Layer 10 of a small transformer language model trained on English Wikipedia (26 layers, counted from 0, width 96).
A neuron adds its activation times its output weights to the MLP's output. To switch it off is to set its activation to zero at one token and run the rest of the model.

Output weights of the MLP neurons that the questions are about. A number n stands for (n - 128) times 0.0035.
n36: 113, 177, 120, 156, 141, 77, 146, 91, 117, 86, 123, 113, 122, 115, 150, 154, 211, 122, 120, 184, 120, 102, 175, 167, 147, 71, 52, 108, 131, 154, 69, 7, 66, 85, 128, 67, 127, 120, 44, 172, 62, 30, 84, 133, 145, 98, 177, 83, 84, 93, 163, 129, 74, 74, 120, 174, 96, 101, 144, 120, 176, 105, 104, 100, 181, 116, 151, 192, 115, 119, 160, 168, 123, 164, 115, 190, 148, 131, 125, 145, 124, 144, 119, 202, 139, 138, 148, 72, 113, 130, 172, 141, 151, 175, 113, 124
n110: 131, 137, 142, 161, 98, 132, 166, 29, 142, 98, 159, 107, 124, 60, 75, 143, 128, 93, 189, 193, 74, 135, 159, 94, 141, 133, 78, 152, 224, 202, 115, 39, 95, 109, 55, 118, 142, 160, 145, 127, 107, 130, 46, 142, 179, 178, 79, 155, 102, 145, 120, 157, 127, 85, 108, 158, 110, 65, 94, 160, 124, 88, 205, 114, 201, 148, 90, 92, 198, 128, 187, 150, 164, 138, 108, 141, 140, 151, 112, 70, 132, 107, 97, 123, 137, 124, 112, 146, 62, 99, 110, 202, 132, 160, 166, 109
n111: 78, 148, 118, 126, 112, 151, 147, 173, 106, 192, 157, 139, 109, 96, 136, 136, 123, 87, 155, 70, 120, 155, 135, 143, 67, 167, 79, 165, 145, 152, 139, 140, 212, 148, 129, 121, 71, 53, 108, 142, 177, 91, 96, 166, 78, 88, 163, 113, 145, 97, 88, 134, 140, 116, 33, 87, 122, 185, 52, 93, 66, 99, 85, 115, 129, 28, 132, 109, 160, 112, 196, 165, 186, 108, 93, 89, 159, 189, 114, 134, 127, 152, 182, 126, 97, 92, 200, 121, 177, 191, 157, 145, 153, 94, 146, 95
n125: 156, 87, 103, 103, 98, 94, 177, 117, 141, 148, 141, 134, 117, 112, 156, 134, 188, 175, 136, 136, 87, 190, 167, 135, 108, 149, 130, 74, 126, 102, 68, 122, 94, 109, 130, 111, 139, 122, 172, 157, 115, 114, 82, 148, 137, 128, 161, 189, 102, 109, 111, 135, 131, 133, 103, 130, 117, 155, 102, 106, 107, 128, 128, 132, 106, 107, 108, 155, 120, 84, 151, 142, 142, 77, 147, 99, 155, 174, 148, 107, 118, 145, 95, 181, 95, 114, 72, 164, 140, 138, 85, 228, 166, 74, 139, 79
n131: 145, 164, 124, 130, 41, 139, 115, 86, 102, 169, 131, 112, 126, 140, 96, 165, 108, 150, 86, 140, 121, 145, 115, 157, 102, 137, 176, 49, 128, 55, 126, 125, 187, 173, 166, 116, 173, 111, 191, 125, 50, 94, 97, 145, 125, 130, 110, 158, 120, 166, 138, 126, 77, 128, 142, 188, 102, 213, 113, 112, 105, 111, 183, 174, 114, 132, 110, 127, 99, 114, 70, 162, 115, 100, 119, 169, 150, 149, 94, 172, 102, 155, 117, 146, 128, 130, 102, 124, 94, 154, 113, 147, 141, 147, 118, 145
n150: 154, 107, 123, 115, 165, 153, 114, 115, 190, 170, 209, 94, 135, 85, 178, 109, 108, 95, 154, 127, 105, 138, 121, 68, 49, 157, 136, 153, 144, 133, 134, 135, 101, 141, 84, 108, 120, 140, 121, 144, 31, 172, 122, 154, 166, 120, 159, 163, 75, 135, 138, 98, 135, 121, 181, 128, 94, 185, 116, 186, 62, 160, 164, 149, 70, 135, 93, 168, 132, 61, 140, 153, 99, 134, 132, 102, 174, 128, 133, 99, 131, 114, 106, 147, 133, 114, 171, 145, 85, 143, 68, 133, 148, 126, 143, 143
n226: 109, 81, 108, 148, 120, 135, 39, 123, 114, 92, 93, 114, 129, 171, 120, 224, 210, 115, 151, 225, 58, 106, 120, 96, 97, 74, 134, 141, 188, 148, 122, 131, 103, 160, 135, 92, 32, 128, 199, 138, 152, 164, 66, 146, 55, 146, 165, 227, 90, 204, 126, 124, 122, 135, 138, 182, 110, 138, 163, 115, 90, 125, 154, 194, 199, 106, 186, 122, 130, 98, 142, 68, 101, 151, 137, 151, 148, 110, 150, 86, 43, 156, 175, 121, 175, 80, 150, 151, 119, 91, 171, 173, 182, 162, 131, 106
n234: 118, 116, 119, 127, 97, 117, 74, 118, 157, 134, 116, 136, 136, 192, 115, 126, 97, 134, 105, 95, 150, 171, 160, 117, 139, 159, 174, 53, 86, 141, 113, 170, 87, 121, 172, 112, 120, 114, 129, 119, 109, 89, 100, 77, 99, 48, 59, 156, 108, 122, 128, 68, 108, 131, 134, 72, 133, 131, 218, 69, 122, 119, 145, 130, 104, 150, 90, 180, 102, 154, 93, 235, 57, 143, 133, 184, 95, 145, 116, 113, 119, 163, 134, 140, 131, 150, 160, 126, 95, 123, 120, 169, 166, 117, 134, 96
n262: 129, 126, 175, 180, 119, 128, 235, 86, 141, 121, 76, 161, 122, 121, 140, 108, 147, 97, 224, 142, 179, 118, 141, 145, 113, 128, 150, 150, 110, 148, 134, 90, 129, 87, 175, 145, 88, 116, 61, 73, 157, 114, 130, 142, 99, 197, 167, 96, 150, 153, 103, 117, 183, 194, 112, 168, 82, 127, 126, 186, 167, 199, 189, 180, 113, 182, 45, 168, 199, 104, 174, 113, 79, 143, 161, 193, 139, 136, 116, 86, 130, 210, 53, 60, 137, 143, 133, 170, 92, 122, 106, 141, 107, 125, 103, 127
n277: 83, 78, 87, 209, 113, 171, 139, 126, 154, 114, 64, 83, 162, 164, 163, 105, 134, 141, 125, 120, 202, 20, 143, 138, 141, 160, 70, 65, 101, 134, 135, 89, 227, 128, 73, 120, 115, 140, 126, 115, 197, 67, 137, 100, 143, 120, 134, 164, 195, 125, 142, 47, 131, 146, 161, 101, 106, 99, 71, 107, 98, 146, 139, 105, 70, 177, 113, 161, 125, 132, 148, 169, 184, 90, 149, 126, 120, 93, 121, 144, 116, 121, 133, 148, 196, 67, 110, 147, 167, 100, 124, 153, 117, 116, 98, 73
n283: 160, 178, 156, 48, 103, 222, 58, 119, 128, 114, 153, 101, 119, 143, 161, 146, 108, 191, 154, 71, 187, 91, 105, 138, 119, 217, 222, 167, 188, 154, 76, 187, 115, 103, 52, 115, 83, 83, 59, 150, 156, 120, 189, 142, 85, 120, 127, 80, 137, 47, 43, 163, 208, 44, 173, 127, 93, 105, 149, 153, 169, 12, 161, 156, 139, 228, 104, 153, 138, 123, 57, 149, 72, 185, 114, 93, 128, 136, 201, 189, 182, 83, 121, 168, 165, 119, 97, 137, 184, 113, 122, 48, 85, 113, 80, 38
n340: 93, 202, 227, 108, 82, 142, 42, 193, 97, 134, 94, 139, 117, 162, 117, 75, 60, 124, 91, 118, 108, 161, 74, 112, 91, 132, 149, 105, 122, 175, 170, 139, 197, 172, 183, 56, 89, 224, 144, 168, 81, 141, 189, 109, 72, 122, 121, 97, 159, 106, 114, 135, 125, 123, 140, 99, 119, 41, 72, 124, 126, 140, 128, 152, 91, 113, 179, 111, 114, 208, 116, 128, 90, 163, 137, 28, 138, 187, 150, 194, 143, 79, 134, 165, 171, 91, 110, 130, 145, 102, 143, 137, 208, 104, 78, 104
n353: 168, 47, 131, 130, 116, 136, 71, 76, 95, 84, 153, 160, 164, 90, 150, 187, 103, 117, 69, 163, 90, 109, 83, 93, 99, 166, 183, 130, 158, 143, 56, 90, 222, 111, 117, 125, 151, 112, 78, 104, 103, 139, 117, 118, 153, 95, 137, 129, 136, 181, 147, 128, 78, 87, 107, 101, 127, 113, 71, 136, 118, 143, 180, 81, 104, 141, 179, 47, 115, 107, 108, 146, 135, 100, 107, 121, 221, 112, 121, 112, 163, 57, 114, 183, 133, 101, 193, 99, 196, 107, 153, 129, 117, 97, 142, 115

Each question names a token from some text and the token that comes next. It shows the activations a of the neurons there, in the order above. A number n stands for (n - 128) times 0.024.

Then comes g, the gradient of the next token's log-probability with respect to the MLP's output, scaled to length 1. A neuron's effect is roughly proportional to its activation times (output weights . g). A number n stands for (n - 128) times 0.0036.

" of", then " Golden"
a: 122, 122, 128, 128, 234, 128, 164, 122, 122, 122, 128, 128, 122
g: 134, 147, 161, 144, 124, 152, 100, 126, 130, 107, 129, 85, 114, 109, 137, 180, 148, 87, 98, 153, 129, 179, 100, 100, 93, 144, 155, 163, 149, 121, 57, 144, 149, 132, 141, 112, 53, 135, 125, 192, 153, 118, 158, 150, 144, 166, 126, 97, 129, 165, 111, 103, 151, 161, 151, 120, 148, 96, 129, 159, 114, 152, 115, 122, 108, 176, 192, 116, 105, 105, 87, 134, 151, 122, 123, 168, 145, 154, 112, 137, 102, 169, 198, 115, 92, 116, 76, 138, 143, 91, 104, 133, 133, 104, 112, 121
Switching off which neuron hurts the next token most? n226

" Golden", then " |"
a: 125, 122, 122, 126, 122, 126, 128, 143, 128, 125, 124, 167, 133
g: 131, 142, 136, 153, 115, 145, 126, 79, 116, 116, 129, 105, 208, 100, 142, 101, 160, 90, 130, 125, 150, 167, 105, 142, 122, 142, 169, 78, 96, 126, 73, 75, 115, 118, 142, 122, 178, 120, 145, 119, 149, 147, 104, 116, 158, 144, 109, 107, 89, 118, 137, 134, 102, 186, 104, 122, 149, 128, 105, 136, 137, 125, 90, 145, 152, 138, 91, 112, 147, 110, 187, 65, 138, 141, 94, 159, 141, 70, 104, 122, 126, 118, 142, 92, 109, 90, 158, 154, 137, 58, 180, 118, 106, 96, 122, 103
Which neuron, switched off, raises the next token's probability most? n340

"e", then " -"
a: 128, 126, 128, 172, 128, 132, 128, 128, 121, 121, 128, 126, 128
g: 137, 143, 179, 197, 120, 130, 122, 174, 144, 103, 130, 131, 131, 134, 168, 51, 95, 128, 151, 78, 145, 160, 73, 113, 140, 111, 113, 130, 109, 116, 86, 147, 129, 137, 86, 152, 159, 121, 127, 148, 124, 135, 177, 110, 145, 91, 108, 187, 122, 129, 116, 172, 138, 153, 140, 123, 119, 121, 102, 147, 175, 130, 119, 134, 160, 155, 130, 149, 125, 97, 128, 79, 140, 158, 112, 214, 106, 120, 91, 133, 112, 123, 105, 120, 136, 196, 177, 122, 106, 133, 135, 87, 131, 131, 144, 89
Which neuron, switched off, raises the next token's probability most? n125

"ible", then " crime"
a: 127, 150, 128, 248, 128, 126, 128, 128, 166, 121, 128, 127, 128
g: 153, 169, 156, 87, 129, 140, 144, 117, 74, 168, 122, 121, 73, 121, 105, 154, 179, 116, 123, 166, 125, 138, 98, 75, 121, 185, 121, 158, 152, 177, 138, 71, 128, 189, 137, 152, 87, 146, 111, 123, 158, 164, 148, 112, 146, 156, 84, 112, 134, 132, 167, 87, 144, 135, 126, 115, 133, 147, 126, 134, 154, 109, 158, 123, 158, 97, 120, 100, 95, 129, 91, 94, 157, 129, 112, 124, 183, 139, 87, 118, 127, 122, 92, 138, 87, 82, 102, 100, 129, 93, 154, 119, 143, 118, 193, 121
Which neuron, switched off, raises the next token's probability most? n125

"ic", then "le"
a: 127, 181, 128, 121, 128, 128, 121, 128, 128, 128, 128, 123, 128
g: 152, 129, 133, 142, 123, 137, 104, 92, 113, 63, 186, 126, 139, 163, 147, 173, 119, 113, 160, 162, 96, 112, 110, 113, 144, 97, 132, 118, 165, 175, 176, 142, 117, 111, 99, 129, 153, 127, 104, 88, 143, 137, 62, 171, 135, 97, 105, 143, 141, 129, 116, 185, 117, 93, 90, 130, 196, 127, 109, 126, 112, 139, 106, 153, 169, 99, 105, 70, 172, 116, 146, 137, 172, 143, 156, 134, 174, 143, 162, 107, 165, 134, 130, 107, 147, 126, 87, 128, 116, 110, 139, 165, 130, 162, 163, 171
Switching off which neuron hurts the next token most? n110

":", then " Ak"
a: 125, 125, 127, 126, 128, 226, 122, 144, 126, 128, 128, 128, 128
g: 135, 111, 76, 129, 142, 115, 145, 124, 141, 143, 99, 164, 134, 130, 71, 94, 162, 176, 138, 101, 130, 172, 121, 112, 124, 125, 156, 117, 169, 124, 151, 108, 104, 137, 117, 146, 104, 126, 108, 146, 120, 89, 119, 99, 147, 164, 139, 156, 150, 89, 162, 174, 133, 133, 148, 130, 159, 167, 124, 82, 126, 98, 64, 128, 151, 116, 111, 136, 66, 117, 205, 156, 126, 144, 111, 113, 181, 89, 119, 136, 136, 128, 138, 126, 76, 96, 82, 189, 123, 153, 165, 101, 161, 183, 138, 126
Which neuron, switched off, raises the next token's probability most? n150

"ū", then "ji"
a: 123, 128, 132, 128, 128, 121, 128, 132, 123, 164, 125, 128, 128
g: 72, 127, 173, 148, 127, 140, 146, 137, 174, 142, 75, 89, 129, 130, 133, 121, 186, 185, 115, 108, 146, 143, 137, 73, 163, 146, 115, 143, 157, 171, 210, 171, 150, 149, 117, 97, 102, 120, 133, 135, 137, 97, 156, 167, 92, 135, 107, 86, 145, 173, 120, 94, 114, 115, 171, 169, 143, 118, 118, 114, 99, 123, 152, 147, 92, 120, 121, 113, 138, 134, 157, 116, 129, 156, 143, 159, 120, 106, 122, 97, 80, 94, 118, 159, 111, 130, 185, 110, 114, 132, 134, 154, 151, 182, 118, 168
Switching off which neuron hurts the next token most? n277

"ed", then " Pen"
a: 128, 125, 128, 125, 121, 128, 128, 128, 200, 128, 128, 121, 128
g: 143, 104, 131, 116, 103, 134, 148, 141, 148, 115, 137, 115, 107, 66, 112, 145, 166, 71, 131, 160, 100, 143, 133, 123, 94, 127, 98, 144, 143, 85, 60, 125, 116, 139, 104, 175, 170, 112, 151, 121, 189, 106, 182, 164, 155, 155, 151, 139, 167, 132, 84, 132, 93, 179, 158, 151, 147, 132, 121, 171, 137, 154, 142, 126, 130, 142, 55, 93, 116, 160, 104, 133, 127, 81, 152, 162, 106, 100, 165, 120, 132, 112, 153, 113, 159, 158, 159, 153, 151, 89, 132, 111, 104, 109, 147, 172
Switching off which neuron hurts the next token most? n262

" det", then "enti"
a: 127, 128, 128, 161, 128, 180, 127, 127, 127, 128, 128, 127, 128
g: 93, 200, 100, 61, 101, 133, 156, 105, 170, 96, 122, 73, 133, 104, 164, 101, 108, 159, 72, 128, 137, 174, 132, 76, 128, 150, 114, 178, 141, 143, 131, 106, 124, 109, 114, 73, 117, 136, 128, 117, 152, 134, 94, 112, 97, 156, 130, 113, 147, 121, 152, 108, 159, 176, 90, 151, 135, 116, 122, 105, 123, 121, 127, 73, 101, 129, 110, 157, 117, 157, 162, 98, 123, 81, 134, 183, 100, 126, 88, 136, 109, 137, 148, 129, 133, 101, 119, 133, 138, 139, 87, 172, 95, 90, 138, 173
Switching off which neuron hurts the next token most? n125

" be", then " ag"
a: 122, 126, 128, 124, 128, 249, 128, 128, 126, 123, 152, 128, 128
g: 86, 119, 96, 86, 123, 130, 98, 132, 136, 86, 104, 140, 145, 90, 89, 116, 105, 119, 168, 52, 121, 124, 103, 129, 161, 103, 94, 93, 151, 169, 162, 143, 136, 159, 131, 126, 136, 129, 132, 117, 158, 111, 120, 122, 78, 149, 137, 110, 107, 195, 142, 159, 138, 150, 119, 135, 129, 184, 133, 117, 74, 92, 126, 125, 195, 111, 139, 121, 111, 99, 104, 99, 127, 95, 180, 127, 116, 150, 146, 141, 158, 97, 140, 142, 113, 80, 154, 71, 131, 149, 140, 88, 162, 97, 155, 75
Which neuron, switched off, raises the next token's probability most? n150

"fan", then "tic"
a: 126, 130, 128, 124, 122, 122, 121, 202, 126, 127, 124, 130, 123
g: 170, 114, 130, 146, 118, 133, 109, 148, 122, 154, 134, 138, 141, 140, 142, 69, 155, 117, 106, 133, 92, 110, 109, 137, 86, 166, 236, 116, 77, 133, 136, 145, 84, 95, 135, 136, 149, 116, 85, 149, 143, 156, 100, 118, 149, 76, 117, 149, 171, 131, 151, 142, 178, 104, 99, 54, 115, 123, 110, 167, 151, 137, 109, 115, 135, 115, 120, 144, 99, 98, 144, 117, 122, 155, 84, 112, 93, 155, 107, 157, 111, 174, 166, 134, 131, 126, 63, 101, 138, 117, 88, 97, 121, 119, 121, 110
Switching off which neuron hurts the next token most? n234

"n", then "fic"
a: 160, 123, 123, 126, 122, 128, 128, 122, 128, 122, 122, 128, 186
g: 201, 115, 143, 139, 125, 123, 172, 127, 65, 117, 133, 130, 97, 136, 99, 89, 134, 159, 109, 116, 123, 146, 107, 119, 131, 139, 102, 90, 161, 188, 167, 86, 147, 117, 105, 94, 106, 139, 142, 130, 139, 130, 123, 160, 110, 156, 191, 126, 135, 111, 147, 123, 170, 100, 128, 85, 105, 120, 126, 103, 112, 181, 152, 171, 116, 96, 119, 78, 162, 167, 153, 149, 136, 134, 127, 77, 183, 128, 156, 129, 136, 176, 133, 127, 133, 108, 97, 191, 109, 149, 138, 179, 156, 138, 153, 165
Which neuron, switched off, raises the next token's probability most? n36

"ne", then "n"
a: 133, 147, 128, 128, 128, 128, 121, 128, 128, 244, 131, 128, 122
g: 139, 173, 116, 193, 185, 94, 101, 120, 137, 113, 151, 146, 98, 133, 146, 148, 147, 121, 120, 159, 119, 123, 103, 108, 82, 147, 128, 151, 87, 150, 156, 122, 124, 138, 172, 120, 161, 120, 138, 106, 116, 185, 113, 142, 138, 68, 87, 171, 75, 148, 155, 162, 118, 119, 87, 107, 161, 120, 152, 114, 158, 86, 136, 89, 147, 135, 118, 98, 140, 106, 148, 100, 121, 119, 149, 137, 164, 120, 139, 118, 126, 110, 193, 113, 125, 106, 129, 115, 126, 68, 123, 98, 180, 157, 124, 209
Which neuron, switched off, raises the next token's probability most? n277

" abuse", then " of"
a: 123, 127, 128, 121, 127, 121, 128, 128, 121, 133, 146, 126, 128
g: 88, 130, 112, 106, 110, 139, 118, 118, 59, 114, 138, 123, 136, 114, 149, 128, 131, 95, 138, 110, 151, 90, 119, 150, 155, 128, 133, 121, 110, 86, 141, 211, 99, 91, 149, 76, 78, 96, 106, 113, 127, 100, 120, 156, 92, 167, 195, 144, 141, 97, 130, 156, 128, 123, 117, 138, 164, 170, 125, 138, 123, 132, 105, 121, 116, 153, 150, 141, 137, 228, 158, 163, 108, 119, 95, 158, 159, 170, 153, 132, 117, 145, 114, 155, 113, 140, 122, 87, 134, 164, 155, 130, 113, 136, 70, 101
Switching off which neuron hurts the next token most? n283

" Yu", then "ki"
a: 128, 128, 127, 121, 127, 128, 128, 127, 127, 206, 127, 128, 126
g: 115, 106, 63, 114, 182, 124, 99, 87, 117, 145, 147, 113, 153, 182, 124, 123, 141, 158, 126, 126, 187, 84, 115, 122, 214, 151, 110, 157, 122, 64, 127, 94, 143, 135, 119, 75, 142, 120, 111, 123, 122, 112, 141, 90, 81, 113, 115, 191, 148, 115, 123, 117, 88, 153, 147, 112, 103, 99, 144, 114, 160, 83, 139, 144, 115, 158, 105, 118, 90, 101, 184, 119, 166, 166, 102, 102, 117, 113, 121, 135, 118, 89, 103, 130, 138, 102, 91, 131, 109, 105, 131, 95, 130, 103, 110, 102
Switching off which neuron hurts the next token most? n277

" Inv", then "isi"
a: 123, 128, 128, 121, 134, 125, 128, 123, 128, 128, 128, 124, 250
g: 110, 126, 121, 109, 137, 145, 130, 147, 69, 96, 113, 146, 126, 141, 90, 135, 152, 125, 122, 133, 134, 134, 90, 108, 116, 109, 162, 82, 154, 105, 104, 135, 140, 151, 122, 147, 159, 154, 49, 127, 65, 94, 95, 127, 162, 125, 149, 191, 101, 108, 134, 116, 80, 137, 143, 84, 132, 87, 133, 88, 104, 47, 132, 120, 123, 147, 146, 109, 117, 113, 139, 82, 146, 135, 83, 144, 129, 93, 114, 134, 111, 85, 102, 100, 152, 155, 134, 63, 99, 87, 167, 131, 135, 100, 158, 158
Switching off which neuron hurts the next token most? n353